Layer 4 of a small transformer language model trained on English Wikipedia (11 layers, counted from 0, width 64).
A neuron's activation on a vector x is GELU(gate . x) times (in . x), where the dot is the dot product.

Input weights of the MLP neurons that the questions are about. A number n stands for n times 0.0082.
n26 gate: -29 19 0 -14 -25 5 -18 4 28 2 -2 25 32 -51 -2 -22 10 -8 -13 -16 -18 46 13 13 -14 -53 -49 53 -12 27 -8 -10 6 2 14 34 8 -4 2 33 31 11 -15 -44 40 10 1 40 -11 -35 -23 25 5 5 -16 30 -43 23 6 -28 23 52 -10 2
n52 gate: -7 -38 50 27 -12 -5 -16 -6 15 32 45 -16 24 6 -9 25 -1 -7 0 19 20 18 26 -1 25 20 10 10 -34 46 37 -6 14 -36 2 9 -38 -18 19 7 -10 -4 17 27 40 -18 26 74 -63 15 -24 45 -11 8 -47 -11 19 39 -3 9 -18 -16 23 5
n60 gate: -24 31 -18 -8 -7 18 11 18 -10 -18 -5 -10 -21 -21 15 -1 43 -4 18 1 -23 -1 61 -11 -23 48 -31 16 30 -9 -6 -3 37 -28 -32 10 27 -13 17 -9 -15 -63 27 1 -1 -10 9 32 26 6 23 -2 -26 30 -17 -10 33 -8 7 -8 29 -19 -19 5
n69 gate: -11 -39 18 -10 18 -9 -4 -16 -1 6 -20 -28 2 -24 4 5 7 -6 -8 32 -22 -26 19 16 -3 4 18 1 -68 31 16 -17 8 -6 4 -4 -4 -10 -17 7 -40 -22 -33 18 19 -40 7 10 -48 -10 -20 14 -6 3 19 40 -15 1 23 -28 -44 41 31 28
n96 gate: 26 -10 -7 -8 -16 0 13 -4 12 -15 46 9 37 12 6 -24 1 -2 43 -38 45 13 15 -29 -24 15 3 -17 -8 -35 -37 -1 5 -21 11 50 2 17 22 14 -39 3 -38 -8 -7 10 -39 2 16 -44 -38 -40 8 -31 -39 13 1 -28 -1 -15 -42 -16 2 16
n105 gate: 7 -22 12 4 17 -45 7 -30 -25 10 16 4 24 -5 26 9 -25 -22 -46 62 -6 46 -26 -9 22 14 10 -30 -2 -13 11 -24 19 21 1 2 -41 -34 26 23 14 -18 -17 -28 -1 6 32 24 -9 -20 3 16 -33 6 11 22 11 -30 23 -5 -4 -1 7 17
n114 gate: -56 41 -34 10 -34 -7 46 -33 18 -55 36 25 -15 7 -27 -6 15 -23 -6 -14 2 -13 21 21 -16 -54 -73 -35 -16 -36 -40 6 -11 7 -37 2 -16 31 14 6 8 -15 -63 -13 -24 -18 8 -2 -28 -3 45 7 -1 33 36 -1 -16 -18 1 9 15 7 -16 -21
n123 gate: 5 -56 9 16 38 -17 4 -15 20 37 -4 -29 33 21 -3 3 10 10 7 22 10 18 28 37 2 -22 -1 36 -2 21 12 1 16 31 -5 24 -29 57 26 -46 41 1 -19 22 21 1 8 -5 2 -2 54 -14 -41 -38 25 14 -37 7 -7 -3 4 -41 -18 -22
n134 gate: -21 37 -29 -14 25 -2 -37 -14 17 -36 -2 17 21 20 4 24 -28 -34 9 16 -2 38 16 23 -7 -5 7 38 -23 -25 7 -16 -28 -22 40 13 3 -8 7 4 9 35 -17 15 -28 0 28 30 -6 6 24 18 16 29 14 -5 -37 10 66 19 19 25 -39 -6
n148 gate: 22 -5 -25 4 -9 13 17 19 8 1 -13 9 42 -35 -13 -17 0 -10 -10 15 -23 -12 -38 24 -24 30 -6 0 -14 36 31 16 10 -44 47 5 -3 42 -54 7 7 -26 8 15 13 -20 -15 16 -22 48 3 -20 14 -7 17 29 -11 -4 15 33 12 -8 3 7
n156 gate: 2 -10 -42 44 8 -27 21 -6 26 -41 3 -1 -51 13 -1 1 49 11 -2 3 25 -6 31 50 -29 29 -22 20 8 5 -47 21 -1 -9 -39 11 -2 7 -18 1 -69 -65 -2 30 50 -27 -40 1 -16 21 9 32 -11 -17 -18 14 -22 46 -4 -4 -5 1 -10 9
n159 gate: 7 -3 1 23 42 -4 -59 -6 -5 -30 19 -4 -39 -33 3 -23 -21 11 -26 13 1 4 28 54 5 -1 -26 -10 -14 13 7 -12 -14 3 21 4 9 -15 25 18 4 -10 1 -3 19 17 13 7 17 -11 39 -28 37 27 -40 -9 9 -27 -17 -40 -6 32 -18 38
n164 gate: 17 -12 -42 -1 -20 -2 -36 -8 -10 -34 27 44 26 -35 17 5 -4 14 32 26 -51 10 -81 -76 15 -3 4 -19 6 16 -2 1 -31 17 -22 1 -21 -1 6 33 5 -55 -12 2 7 -20 7 24 4 -12 24 -2 9 15 -12 4 -11 -1 23 -36 20 20 -7 -8
n166 gate: -35 -9 14 -8 50 21 -40 2 -10 -36 15 -20 -20 -25 -20 9 7 -42 -19 12 -19 -1 17 28 27 24 32 -9 8 4 -49 -56 -3 39 -11 -18 12 -26 7 0 27 -45 -44 -43 -18 -14 2 23 6 -25 -10 -30 60 7 -41 -4 -1 -13 27 21 -21 20 12 3
n177 gate: 5 -13 7 -26 -31 -10 28 -14 55 -24 -1 21 32 50 -12 28 17 -5 10 26 -55 -6 -2 23 -10 5 -21 1 -34 6 -11 1 -3 -59 -9 6 13 -7 29 2 30 -9 -33 38 0 -32 -20 18 31 -30 -18 8 4 -52 -66 5 45 2 2 18 -17 -18 -16 -8
n178 gate: 25 -3 -18 11 51 11 -27 40 -11 25 38 14 -42 -44 -41 -12 -7 5 20 7 -23 0 -11 -9 -37 20 -7 24 -1 -27 13 -31 -33 -4 5 -9 -15 3 -4 -22 -6 -12 31 4 8 -32 -4 20 16 -15 12 -4 -4 16 -48 -3 -15 14 24 59 12 37 -6 -25
n190 gate: 57 -12 -10 39 33 -22 -13 -16 -20 12 -47 -5 21 2 9 46 -15 -13 -16 -2 21 28 15 23 27 -13 -22 37 7 0 20 10 19 -14 19 39 6 -23 2 -25 -14 38 15 -25 0 15 -23 16 -25 -7 -1 -7 -7 -26 40 -12 -17 35 7 -1 12 -36 -8 -48
n191 gate: 15 15 16 -19 -63 1 3 -3 -8 7 -16 20 1 8 19 26 1 -22 9 -14 19 -53 -18 -6 3 54 -33 -10 17 20 -13 -10 -1 -30 5 18 17 -9 -7 10 15 -41 -2 -28 36 20 -20 11 -5 -22 -8 -33 0 -10 4 7 3 34 22 -19 38 5 35 15
n194 gate: 26 -9 20 -6 31 2 -12 -12 35 -28 -24 4 34 -14 28 -22 7 -20 6 34 -26 2 -18 -3 -16 43 3 2 -11 -36 -2 -59 0 17 53 18 5 3 24 11 20 3 -17 11 -16 -38 52 26 16 19 26 23 23 15 -12 12 -2 -11 10 11 -19 10 38 -42
n200 gate: -31 -11 23 24 4 4 -32 45 -62 -16 5 -7 8 -34 -9 -13 -14 -26 -9 -5 -5 1 2 -14 15 10 19 -32 -8 7 -1 -18 19 30 21 -21 -17 -24 35 -8 13 -36 13 -39 -34 -49 22 29 0 -21 16 5 28 24 32 -4 4 12 28 -28 20 33 -4 -27
n219 gate: -29 1 -20 -5 -48 38 13 -26 6 -7 -2 29 39 -6 10 16 -4 -23 34 4 7 -30 -11 2 -8 6 -9 -36 -5 3 -35 13 25 -3 -25 -21 8 -9 16 4 -14 27 -36 -4 46 0 7 39 -36 20 24 -51 -14 -2 -11 -16 -6 -16 -9 -13 15 1 16 -22
n220 gate: -19 -8 49 19 -12 -13 -26 -40 -1 -37 -16 12 -16 3 3 -1 -6 34 13 -7 -36 11 35 -9 -24 -48 5 14 -22 27 19 -1 -4 11 -13 -1 -49 47 32 8 0 -26 -22 -8 5 8 -7 -16 3 -7 23 20 -6 8 26 31 -29 -7 43 7 35 -8 -23 45
n231 gate: 39 -10 2 4 -1 1 -19 -1 -1 19 -26 21 -3 -12 12 14 -15 -38 -18 -30 -14 -8 -1 15 14 -12 -8 -42 14 8 18 -20 25 -14 39 26 -18 11 -21 1 -5 23 7 -4 3 -14 15 -10 -6 3 13 -21 3 -17 7 -15 -12 7 -15 -2 2 -3 -7 -24
n239 gate: -5 -15 13 11 22 -15 -30 22 22 6 47 -1 27 -9 -29 -30 31 8 -34 6 25 1 30 4 -1 11 20 43 -3 1 5 -15 -13 46 45 -9 -13 -24 -12 -9 -13 -16 2 -17 23 -5 -37 3 -26 -5 14 -16 5 3 2 33 9 -8 -4 -21 25 -40 23 -5
n245 gate: 4 -20 44 35 1 25 -5 -8 9 -1 -23 -5 -10 47 -1 -3 -22 -13 -7 2 -9 -19 25 10 -36 -27 -1 -8 -13 1 6 -29 -18 19 38 -2 -45 5 -43 -3 -16 -2 32 -19 -1 6 2 -11 26 -5 11 43 -1 -23 -19 12 3 47 24 20 -16 -9 42 1
n26 in: -4 6 -11 1 -38 5 -13 12 35 4 37 -7 11 -35 -7 3 8 1 -22 16 6 -3 34 16 -1 -67 -51 -1 23 5 22 10 -14 -68 41 -6 2 14 -26 2 9 11 -33 -13 63 25 -17 31 -19 -95 -24 15 12 -15 2 14 -14 35 24 -69 29 33 40 63
n52 in: 19 -15 -43 4 9 -14 50 -16 8 11 -43 2 52 33 2 -34 19 12 -21 9 2 17 -30 3 -45 -20 -28 -15 10 7 -22 2 6 3 1 -5 38 11 6 -25 -16 13 -1 -3 -13 -7 -9 -26 36 19 47 -47 6 -18 74 39 -20 -27 8 -27 3 20 -33 -27
n60 in: -21 35 10 -11 -20 16 23 3 12 10 16 9 4 -60 27 -36 14 2 6 22 -6 -31 37 19 -3 20 -30 6 3 13 16 -20 -23 36 26 -38 -8 -22 46 -15 -3 -3 2 -19 52 0 24 34 -12 -28 20 -1 -28 -26 29 -13 17 -12 23 17 5 -14 -12 39
n69 in: 7 50 -10 9 -6 11 -2 3 18 17 13 22 39 39 -29 -14 2 -4 -19 5 -26 9 -51 32 -14 1 27 17 11 -5 -20 -16 -17 1 17 -1 2 15 19 -3 3 -1 22 -8 26 15 -38 -17 21 12 31 -11 -8 9 35 15 -3 -66 -8 46 -16 -36 -16 44
n96 in: 33 47 -61 3 -10 17 -49 57 -11 -34 -25 22 14 11 -39 -41 -3 -34 2 -18 -17 11 34 11 -24 -21 -20 -38 8 29 -4 -2 -23 7 6 -23 20 -10 14 7 -30 -1 -8 -2 -16 -2 -7 -9 26 35 -5 32 26 -6 -46 2 49 -33 14 -30 -14 -8 43 -2
n105 in: 25 -31 13 -10 2 -43 -3 -44 15 -20 3 -30 -24 -19 4 -30 19 9 -40 74 -8 4 -18 22 36 -12 25 -9 -7 -23 55 -10 2 58 -3 19 -21 -12 1 1 16 -31 -65 5 -2 -11 34 13 -42 40 -19 31 -4 10 -6 33 5 -43 17 -43 -54 27 -5 -12
n114 in: 27 -13 3 -3 -24 19 14 -39 -31 29 -56 9 29 13 52 42 -1 -4 9 29 -2 0 -15 36 23 -26 -40 33 -11 34 -15 3 -7 -17 -12 12 3 58 3 -43 -2 34 10 -13 -2 -46 6 -23 31 -23 3 -66 -19 -7 10 -45 14 -3 -27 7 -12 10 -5 10
n123 in: 16 -10 13 -12 12 -21 22 2 -25 32 -12 8 -23 16 30 29 -12 19 17 -37 46 5 -19 -29 -17 10 0 -8 35 19 -4 2 -39 -7 56 28 -22 -38 53 -4 -21 10 34 -4 -23 37 10 -57 12 -19 18 9 1 -12 8 0 17 23 -4 -15 0 11 -49 17
n134 in: 20 -14 -30 -33 26 -34 -50 -12 -38 -35 -14 -25 -6 -15 -20 -27 -19 -34 27 8 17 33 12 24 12 6 -26 33 5 -4 34 4 -25 -1 -15 3 5 13 10 33 69 -10 -44 -37 9 25 5 41 -10 -1 4 -9 -1 -13 -19 18 -5 18 31 27 18 -4 -19 30
n148 in: 37 -15 37 -6 -38 4 14 -26 20 7 4 7 23 -2 -37 -19 -10 13 16 6 1 -15 -17 -21 -3 -17 20 9 -27 5 35 16 -28 13 16 -14 2 6 -3 3 18 -28 1 -4 -10 -1 -2 10 -55 26 -33 -21 23 29 -11 14 2 23 60 5 3 3 47 -19
n156 in: 4 -16 31 9 -50 35 14 -54 -7 8 -71 -8 -31 -1 23 56 -21 1 -46 -19 3 -3 -11 16 5 -34 -18 -10 34 17 -23 -36 -1 -2 26 -1 9 -34 -1 -38 57 43 27 -51 -42 -14 2 -3 -10 -35 1 15 -2 -23 3 2 6 19 21 14 17 9 9 -13
n159 in: 20 20 22 4 5 9 -24 -20 0 15 31 -12 -17 27 11 26 -22 21 -24 24 -10 -6 19 31 -1 1 -7 3 29 -1 13 6 -29 -23 9 -18 7 -10 -23 -30 25 -46 14 10 9 2 10 19 -13 4 -17 6 33 46 7 -4 21 20 -2 -18 18 4 -58 39
n164 in: -6 -45 -23 -7 8 -4 16 23 9 -25 18 -3 -14 40 7 18 -17 25 4 10 10 39 9 35 -49 -5 28 64 1 26 50 13 18 -13 8 10 -21 -21 -44 6 -57 -14 3 60 -8 -18 -6 11 -50 17 2 22 -23 -13 1 9 4 -8 4 -29 -10 20 -6 13
n166 in: 12 -18 7 0 33 -12 -62 30 64 8 -1 36 21 5 -9 40 9 -20 -32 22 -46 -47 28 34 20 24 -36 57 -17 52 3 -50 -15 19 -10 -21 3 30 -26 -5 42 66 -47 35 16 6 -8 1 58 -5 9 26 -27 -41 -25 -3 -35 -27 30 2 10 3 -15 -22
n177 in: 30 45 4 -21 -22 -30 -3 40 -14 -4 12 -11 -3 -19 -16 -36 -34 12 -17 -68 -10 -51 -31 -19 -32 -19 -1 -17 1 -19 6 19 -14 1 36 -22 -10 -2 7 4 23 7 -18 26 47 -1 -11 10 -9 -38 -32 4 -5 -9 -16 26 13 30 34 -14 -16 29 -26 6
n178 in: -63 4 33 17 -19 10 4 28 13 1 -16 24 26 12 20 43 -7 8 2 5 24 38 5 -20 8 -36 46 -27 1 32 -22 11 11 -23 -19 -10 14 16 -6 45 -39 39 21 -13 -17 -1 -6 -8 -1 -43 -18 6 15 -62 34 -34 -28 -23 -11 -50 -28 15 43 8
n190 in: -4 17 9 4 22 -28 21 16 12 -34 13 2 -5 -6 -22 16 15 -13 23 19 34 15 1 12 12 -18 -13 16 34 -46 53 0 -28 6 56 -20 0 -39 13 -1 -1 13 38 -6 -2 -15 13 7 -3 -38 40 14 -36 8 30 -21 9 4 4 -26 -23 42 5 3
n191 in: 21 32 9 2 3 -9 -18 55 -7 16 -2 19 -15 -35 16 -31 -7 -6 -18 -12 22 -59 -17 -9 -6 15 -36 -24 29 19 9 -3 36 -36 60 11 -18 -25 -41 8 13 12 20 25 37 17 -36 -3 9 13 -11 -1 -5 -13 -33 -20 6 30 -8 -13 37 6 -12 12
n194 in: 21 46 -53 3 40 20 9 22 -45 5 20 48 58 -38 36 14 7 -11 -22 5 26 -2 -14 7 2 10 -16 -20 16 -45 -2 18 14 -22 53 6 -1 13 -30 -2 -35 12 -9 34 24 2 15 2 -28 5 21 10 -43 9 3 23 -63 -5 28 41 -14 28 35 -6
n200 in: -22 3 -16 12 7 36 -12 -3 -45 3 23 -7 -5 3 13 -16 -13 -8 9 33 -23 39 -7 -42 13 -6 10 -26 26 -21 -19 -14 1 8 24 15 1 -10 7 -37 -2 -15 3 -29 11 -41 22 47 -27 44 43 -23 -6 -1 70 -17 29 21 37 -58 -15 22 -22 -10
n219 in: 1 -11 -9 16 -18 -5 36 -4 -30 51 8 -31 -6 28 -16 -20 -33 -15 18 0 29 41 32 -5 -6 30 24 0 25 34 -36 -1 15 0 33 -21 16 21 8 9 -13 11 20 21 -3 7 15 14 22 50 -20 -17 1 16 0 6 24 18 -24 -12 -29 24 14 -24
n220 in: 1 -1 46 0 -51 22 -13 14 -23 -10 -20 7 -11 -16 -41 -10 -24 9 -4 1 -16 16 39 -37 4 -29 -7 5 32 17 -11 9 -2 -84 -3 -18 25 -9 -5 61 3 13 13 4 -31 2 -29 -26 28 11 19 35 22 -17 -15 -23 6 11 9 20 38 7 -1 18
n231 in: 29 -1 16 15 7 31 4 17 13 -8 -9 22 -11 -20 19 -26 -40 -24 -5 -15 18 -27 -53 11 34 -53 8 -38 35 22 1 -6 3 -12 20 -1 7 -3 -26 -8 -20 6 7 16 21 11 24 -41 -2 -15 8 -6 20 -11 16 39 8 -19 -19 10 -37 8 22 -22
n239 in: 16 -1 15 6 -20 23 -7 12 23 47 -59 1 -39 -4 -39 -15 -9 6 18 -9 26 27 -33 2 5 35 30 7 -23 8 -1 55 -5 -32 39 -32 20 21 6 30 18 -7 12 -8 27 61 -1 -12 14 -1 -14 10 -52 -11 -14 6 1 4 63 -11 -5 -24 5 -1
n245 in: 8 7 2 42 1 14 -18 -4 -29 10 -5 25 20 34 -6 -10 -13 -4 8 14 1 0 -40 -20 -39 -25 7 -10 -1 -3 -12 7 1 15 5 1 -44 4 -22 -19 -5 -4 28 -1 27 -6 45 14 2 26 26 40 -18 -21 8 8 -19 30 19 31 -5 2 55 -15

Each question shows a token from some text and the vector x that enters the MLP there. A number n stands for n times 0.036.

" cart": 19 -20 -30 12 18 32 22 53 3 10 3 -37 4 10 1 1 -45 44 43 8 17 18 -8 -18 21 18 -16 -11 25 -17 7 14 -7 -10 5 -22 32 0 -15 23 -23 26 49 3 29 39 23 18 -1 -19 -1 8 31 7 30 41 37 -16 11 15 -8 5 -16 -9
Which three neurons fire most, strongest first? n190, n178, n105

" such": -30 -17 9 19 -1 13 31 30 21 8 -15 -47 -1 0 -23 2 -1 50 20 27 14 16 10 22 39 3 7 19 1 -4 -11 25 -12 -30 -37 -20 37 -8 -11 -13 -1 15 38 11 17 16 42 28 1 -7 -15 -9 -2 26 36 45 1 -9 37 -1 2 7 -7 5
Which three neurons fire most, strongest first? n52, n60, n191

"s": -13 -26 -16 27 -9 24 18 33 8 -1 15 -40 -16 6 8 8 -11 42 23 14 -2 -14 7 10 47 -6 -23 20 35 -1 3 33 -1 -4 -18 -11 16 -15 16 14 6 24 28 -1 26 13 -14 -33 -1 2 -4 12 -16 3 10 51 -1 5 22 25 -12 -8 -23 3
Which of these neurons fires most? n123

" |": -5 -8 -5 16 13 10 7 28 29 -23 17 -11 12 -11 -1 14 -22 29 54 20 -1 13 -12 43 35 26 11 57 24 -5 7 16 -20 -11 -23 -29 3 -2 3 7 14 11 -18 2 -9 4 0 -2 -12 15 -2 -12 -20 0 7 65 1 -21 24 16 -14 -18 1 35
The most active neuron and its activation: n134, at about 3.1

" she": 33 -5 13 25 -10 36 -10 9 -7 -16 1 -44 0 17 42 -3 -5 12 10 31 19 21 -11 17 33 25 -7 2 28 9 -10 10 -11 -10 -2 -5 35 12 -9 15 5 13 25 1 6 15 46 -6 -1 9 0 21 -15 -7 17 60 -1 -14 39 -9 -16 9 12 -12
Which of these neurons fires most? n194

".": 5 -17 -1 16 8 14 17 12 -1 -12 -2 -12 -6 -4 3 7 -6 47 34 -7 8 6 6 24 20 22 -4 32 23 -7 -10 48 -18 5 -22 -23 6 10 19 30 -22 11 -29 -11 14 22 16 12 15 -7 -22 -22 -18 -19 -14 58 -3 2 37 -32 -16 12 -13 18
Which of these neurons fires most? n26

" mechan": -2 -27 25 17 16 30 18 53 -4 17 -29 -27 -3 -13 -24 -28 -38 33 31 6 6 33 -19 -16 16 -3 5 -4 19 4 3 35 0 -10 4 -27 14 -8 -40 12 -23 20 48 2 13 51 58 39 -3 3 10 -22 13 -2 19 39 20 9 -11 5 -12 17 20 14
Which three neurons fire most, strongest first? n245, n148, n178

"ado": -4 10 21 8 -36 36 15 54 26 11 12 -5 -24 5 1 -4 4 38 14 8 -9 -47 -8 -1 4 13 3 6 47 24 17 41 -17 -5 -35 -27 16 -30 -8 17 -3 21 43 7 -16 13 -2 -46 5 -29 -10 13 13 -66 18 50 2 -5 15 10 4 7 -15 12
Which three neurons fire most, strongest first? n191, n177, n200

"ca": -9 -20 -15 21 -5 6 -5 42 23 15 18 -13 -2 10 22 14 -21 37 20 -2 -5 33 -11 -35 18 0 -19 -25 28 -2 -2 30 -7 -16 -8 -15 16 -18 -28 -3 -3 19 27 2 -11 32 9 -11 0 16 3 44 13 -36 -12 58 -21 15 -13 -14 -21 32 -17 15
Which of these neurons fires most? n164

" arrested": -1 -31 -3 17 -27 39 12 2 6 0 -20 -49 -21 1 -20 38 -44 31 28 1 -9 -5 16 4 30 48 -7 3 25 5 -6 32 -19 -14 -8 -36 11 -4 -13 -2 -27 -6 34 16 -3 34 -2 26 2 6 1 -14 -24 19 8 50 15 6 20 -1 -10 15 -33 6
Which two neurons fire most, strongest first? n156, n219

" Rod": 17 7 -33 6 3 43 10 50 16 -16 -6 -17 20 32 -9 -48 -45 24 3 -16 16 -43 -37 7 5 -3 -7 -33 38 -31 8 32 -11 -17 -21 -39 23 5 -10 4 14 7 29 15 -21 36 22 -5 34 -19 20 -20 -9 -17 28 55 11 -5 1 19 -16 1 -2 -2
Which of these neurons fires most? n96

" be": 29 -30 -2 15 -13 25 -4 16 20 45 -16 -55 -20 27 17 -9 -3 45 27 9 -22 -6 18 -8 51 35 11 20 13 -16 -1 14 -11 3 -30 -28 30 -5 -7 0 -5 24 17 -3 5 18 37 36 -2 44 7 16 -4 38 -3 53 9 -10 -5 -1 -10 18 -16 2
The most active neuron and its activation: n191, at about 0.29

" 17": 24 -33 -4 14 28 27 25 18 -1 -18 -22 -28 11 26 -4 -23 -57 5 31 16 3 -26 -8 -13 43 23 -25 -20 6 -35 -10 29 -34 -1 -24 -13 56 -5 19 3 -3 10 -12 13 -14 15 15 26 -25 7 1 -7 -5 -9 -2 60 -11 10 14 14 -15 -9 12 7
Which of these neurons fires most? n194

" fe": -3 -6 19 18 -19 55 9 26 12 26 5 -29 -34 -8 -5 -13 -18 32 10 24 -8 34 -20 3 7 6 13 -29 37 -11 4 26 -11 22 3 -17 14 12 -14 -11 -30 38 33 13 -9 39 33 17 -32 7 8 -15 17 -27 27 53 35 -1 -13 8 -23 -16 32 2
The most active neuron and its activation: n245, at about 1.3

"\n": -14 -19 -2 18 10 14 -20 21 24 -7 -3 29 14 12 -11 12 -6 32 27 35 4 -11 -9 -25 28 28 8 52 3 20 -6 18 -22 1 -37 -39 23 -7 0 19 19 22 -18 4 -9 22 12 14 21 8 -2 -9 -6 31 -34 62 -13 -9 34 -8 -12 -5 12 -13
Which of these neurons fires most? n166

" %": -20 11 3 13 1 8 8 15 10 -18 -31 -2 -16 -6 -13 25 -5 29 55 30 2 38 -1 16 19 -9 -5 26 22 3 -4 23 -36 -23 -24 -18 -5 -14 12 0 -4 29 9 -33 -10 -1 46 38 -12 -1 -9 -33 -5 34 -2 63 21 -5 38 12 8 -35 44 14
Which of these neurons fires most? n134

"ase": -8 -27 -2 6 -26 16 23 50 -1 34 15 -13 -34 22 -2 -7 -8 55 24 3 -18 -19 13 -22 42 -5 -8 19 55 44 8 47 -5 -16 -23 -24 6 -31 -21 -2 -20 0 31 -9 7 29 -12 -48 7 -15 3 0 -5 -22 11 43 39 4 1 15 2 5 -19 16
Which two neurons fire most, strongest first? n191, n60

"n": -11 -5 29 11 21 -4 8 16 16 24 16 -7 -12 -25 8 -14 -44 37 -9 -14 -31 -1 -15 -30 13 8 -2 17 41 -6 3 53 -22 -14 -32 -19 18 5 -34 11 -24 22 34 26 4 15 16 29 42 26 8 -4 -6 4 -32 51 -15 -4 -22 10 -4 13 -23 13
Which of these neurons fires most? n159

"=": -1 -9 -4 25 -34 7 52 10 14 -23 -6 -6 17 4 12 13 -18 42 11 19 -22 9 -3 11 22 5 -42 -1 -7 17 -4 25 -28 -2 -27 -21 0 8 -7 1 -10 10 -21 -14 -1 6 35 -6 -6 1 -1 -11 -24 29 50 55 -5 -9 40 11 -8 -18 2 3
Which of these neurons fires most? n114

" É": 12 -9 -9 9 -25 33 -17 44 1 12 -12 20 -4 7 -8 -5 -41 18 -16 15 -24 -15 -34 15 20 -9 0 -34 64 -10 9 31 -17 7 -22 -27 13 30 -16 -2 -19 27 20 20 -18 50 35 13 -1 -8 -2 -19 17 -19 26 60 15 4 9 -17 -22 -12 2 -15
The most active neuron and its activation: n231, at about 3.4

" Meg": 13 -8 0 22 -35 41 6 37 29 7 3 -19 8 36 -3 -37 -46 5 6 21 9 -20 -13 26 24 3 5 -27 31 -7 -14 16 -7 -18 -8 -35 18 26 14 15 7 19 13 2 17 24 4 -18 6 -4 11 -3 7 0 39 61 16 -13 23 15 -6 -9 9 -22
Which two neurons fire most, strongest first? n219, n148

" mer": 1 -1 13 17 -11 29 6 37 9 32 9 -43 -8 -3 0 -13 -42 23 30 2 6 22 -26 -23 29 11 28 -4 23 -4 0 16 0 -16 15 -14 28 29 -30 21 -3 18 41 22 16 30 31 39 17 3 -17 -10 18 5 8 58 12 13 -8 -4 -18 3 12 1
Which of these neurons fires most? n148

" with": -14 -20 9 18 14 32 28 10 28 3 2 -82 6 25 -16 5 -20 31 8 1 17 1 16 -4 28 12 -2 8 28 -4 7 44 -18 -3 -28 -26 -3 23 9 -10 12 30 11 5 -4 30 3 21 7 11 2 -2 -14 25 14 54 -6 -15 6 -2 -6 9 -8 4
Which two neurons fire most, strongest first? n52, n96

" Votes": 6 7 3 19 -21 7 14 4 4 7 -9 -9 -26 -26 -4 25 -19 14 58 17 -29 14 -25 19 31 11 -16 22 18 -17 -4 12 -31 -26 14 -31 22 -31 14 18 -11 4 20 -28 -3 0 11 19 -9 19 -13 -50 -24 30 -22 59 11 -1 49 31 -13 -10 12 -9
The most active neuron and its activation: n148, at about 2.8

" this": 6 -30 -2 21 -22 29 6 26 9 12 -1 -71 -16 3 14 3 -15 45 -8 31 17 -5 -4 -27 38 -10 5 -2 0 4 14 34 -3 -3 -2 -12 3 -3 11 15 -13 33 14 4 -8 22 49 2 0 -20 -6 26 -3 0 -5 50 19 -5 41 -4 -17 -10 5 11
The most active neuron and its activation: n105, at about 2.5

"igi": -9 -11 14 23 -30 6 18 38 14 7 12 6 -13 -14 4 47 -21 12 -5 21 2 -4 2 2 26 25 -15 -49 16 10 9 24 -13 -13 2 -27 13 -35 -1 -15 18 43 26 -5 -8 6 12 -32 3 10 -6 -13 7 -26 28 64 -8 0 21 -16 8 5 2 -6
Which two neurons fire most, strongest first? n191, n231

"ji": 2 15 25 25 -31 20 8 18 10 -1 17 -1 -6 15 17 -27 -23 14 9 20 4 -6 -27 10 20 -2 -20 -44 11 30 -3 11 -18 -2 -11 -12 16 0 -19 3 15 24 19 -15 1 14 -7 -81 -2 -18 -8 32 -5 -4 2 62 -7 -16 22 4 -4 15 -34 -18
Which of these neurons fires most? n220

" Mayor": 27 41 -7 1 -27 50 -3 4 24 13 -1 -20 -2 21 -19 -16 -19 46 13 -10 -30 -45 -7 3 12 17 1 11 17 0 7 28 -13 -3 2 -33 21 -29 10 13 1 5 16 12 -16 27 28 6 44 3 -5 -11 9 29 37 61 40 8 29 22 7 -29 17 5
The most active neuron and its activation: n60, at about 1.6

" received": -40 -33 -17 17 -3 40 2 14 28 16 -13 -51 24 -1 -4 7 -10 35 20 11 2 23 -2 2 8 28 -10 -7 40 14 9 35 -20 -6 4 -29 -7 -12 1 -6 -9 28 14 9 11 28 13 33 9 21 17 2 -27 11 0 54 47 1 28 -23 1 8 -6 4
Which three neurons fire most, strongest first? n219, n52, n60

" This": 22 -23 4 16 -44 34 6 25 18 25 -10 -48 4 9 2 5 -9 40 -13 30 7 -5 3 -21 29 -19 11 -5 8 10 11 35 -3 0 -21 -15 9 -2 3 22 -9 28 2 -1 -4 19 56 -30 2 -18 -5 15 7 -8 1 63 15 -17 30 -1 -13 -15 12 6
Which of these neurons fires most? n105

"  ": -8 -21 40 6 32 20 -15 23 24 -8 -10 -9 -10 39 -13 21 -56 22 27 -23 -29 14 8 8 33 23 -25 3 22 2 18 31 0 0 -11 -36 4 0 -2 -17 33 35 -7 -7 -22 29 39 14 -2 -23 5 -12 -17 -32 24 56 10 11 53 35 -14 -23 -3 -4
Which of these neurons fires most? n134

" country": 22 11 11 15 -25 13 20 49 18 19 12 -50 -24 0 20 8 -21 35 27 14 -13 -11 -15 -18 40 19 -27 14 31 9 -1 25 8 0 -3 -24 4 -6 15 10 -21 18 44 1 -2 43 -20 4 -10 1 -4 4 -24 17 -14 54 1 2 27 6 9 -5 -9 4
Which two neurons fire most, strongest first? n191, n60

"|": -5 -11 1 15 -1 4 7 17 15 8 28 8 12 -1 5 4 -48 20 25 30 -12 -34 -5 16 31 11 -6 20 14 -1 11 15 -22 -2 -6 -44 11 8 -1 5 -16 22 -24 -9 -20 14 -6 9 -9 -19 -9 6 -14 -19 12 70 20 -20 10 9 -13 -21 12 23
The most active neuron and its activation: n69, at about 1.2

"tor": 10 -2 25 22 7 54 17 24 -2 10 -3 -12 -9 6 -8 13 -16 47 31 -4 -17 -16 3 10 38 27 -17 50 25 -23 7 25 -14 -29 -8 -25 3 -29 14 5 -6 12 37 20 -12 23 28 -40 26 21 -5 25 3 20 23 50 9 -11 9 -4 -7 14 0 2
The most active neuron and its activation: n134, at about 0.17

" men": 16 -28 24 19 -7 28 -4 14 9 -12 4 -36 -12 -11 15 63 -12 22 33 29 -12 4 -6 17 27 25 -28 2 21 -17 -1 35 0 -19 -28 -28 32 -7 1 21 -33 23 36 19 0 45 0 4 -4 13 16 24 -7 -3 32 49 10 12 18 -10 -9 16 2 -14
Which of these neurons fires most? n190

"uli": -13 1 24 13 23 3 5 60 2 35 24 21 -28 25 25 -6 -31 48 -7 9 9 10 -13 -10 10 19 9 -21 10 18 11 44 -5 -4 -22 -28 22 -29 -24 -19 -22 14 45 4 -12 33 -8 -41 -11 -1 -12 5 19 -33 2 43 13 -14 12 -1 11 14 -30 -3
The most active neuron and its activation: n178, at about 0.78

" Beau": 12 -13 -5 14 -18 50 10 32 29 6 14 -19 14 -1 0 -2 -53 0 -12 8 9 -29 -21 -8 20 -5 -16 -9 40 2 -3 24 -6 -23 -21 -29 29 33 -13 -12 -1 10 19 8 -1 15 3 7 2 -12 -1 -35 35 -20 19 68 28 17 -2 -21 -11 10 1 -8
The most active neuron and its activation: n148, at about 1.7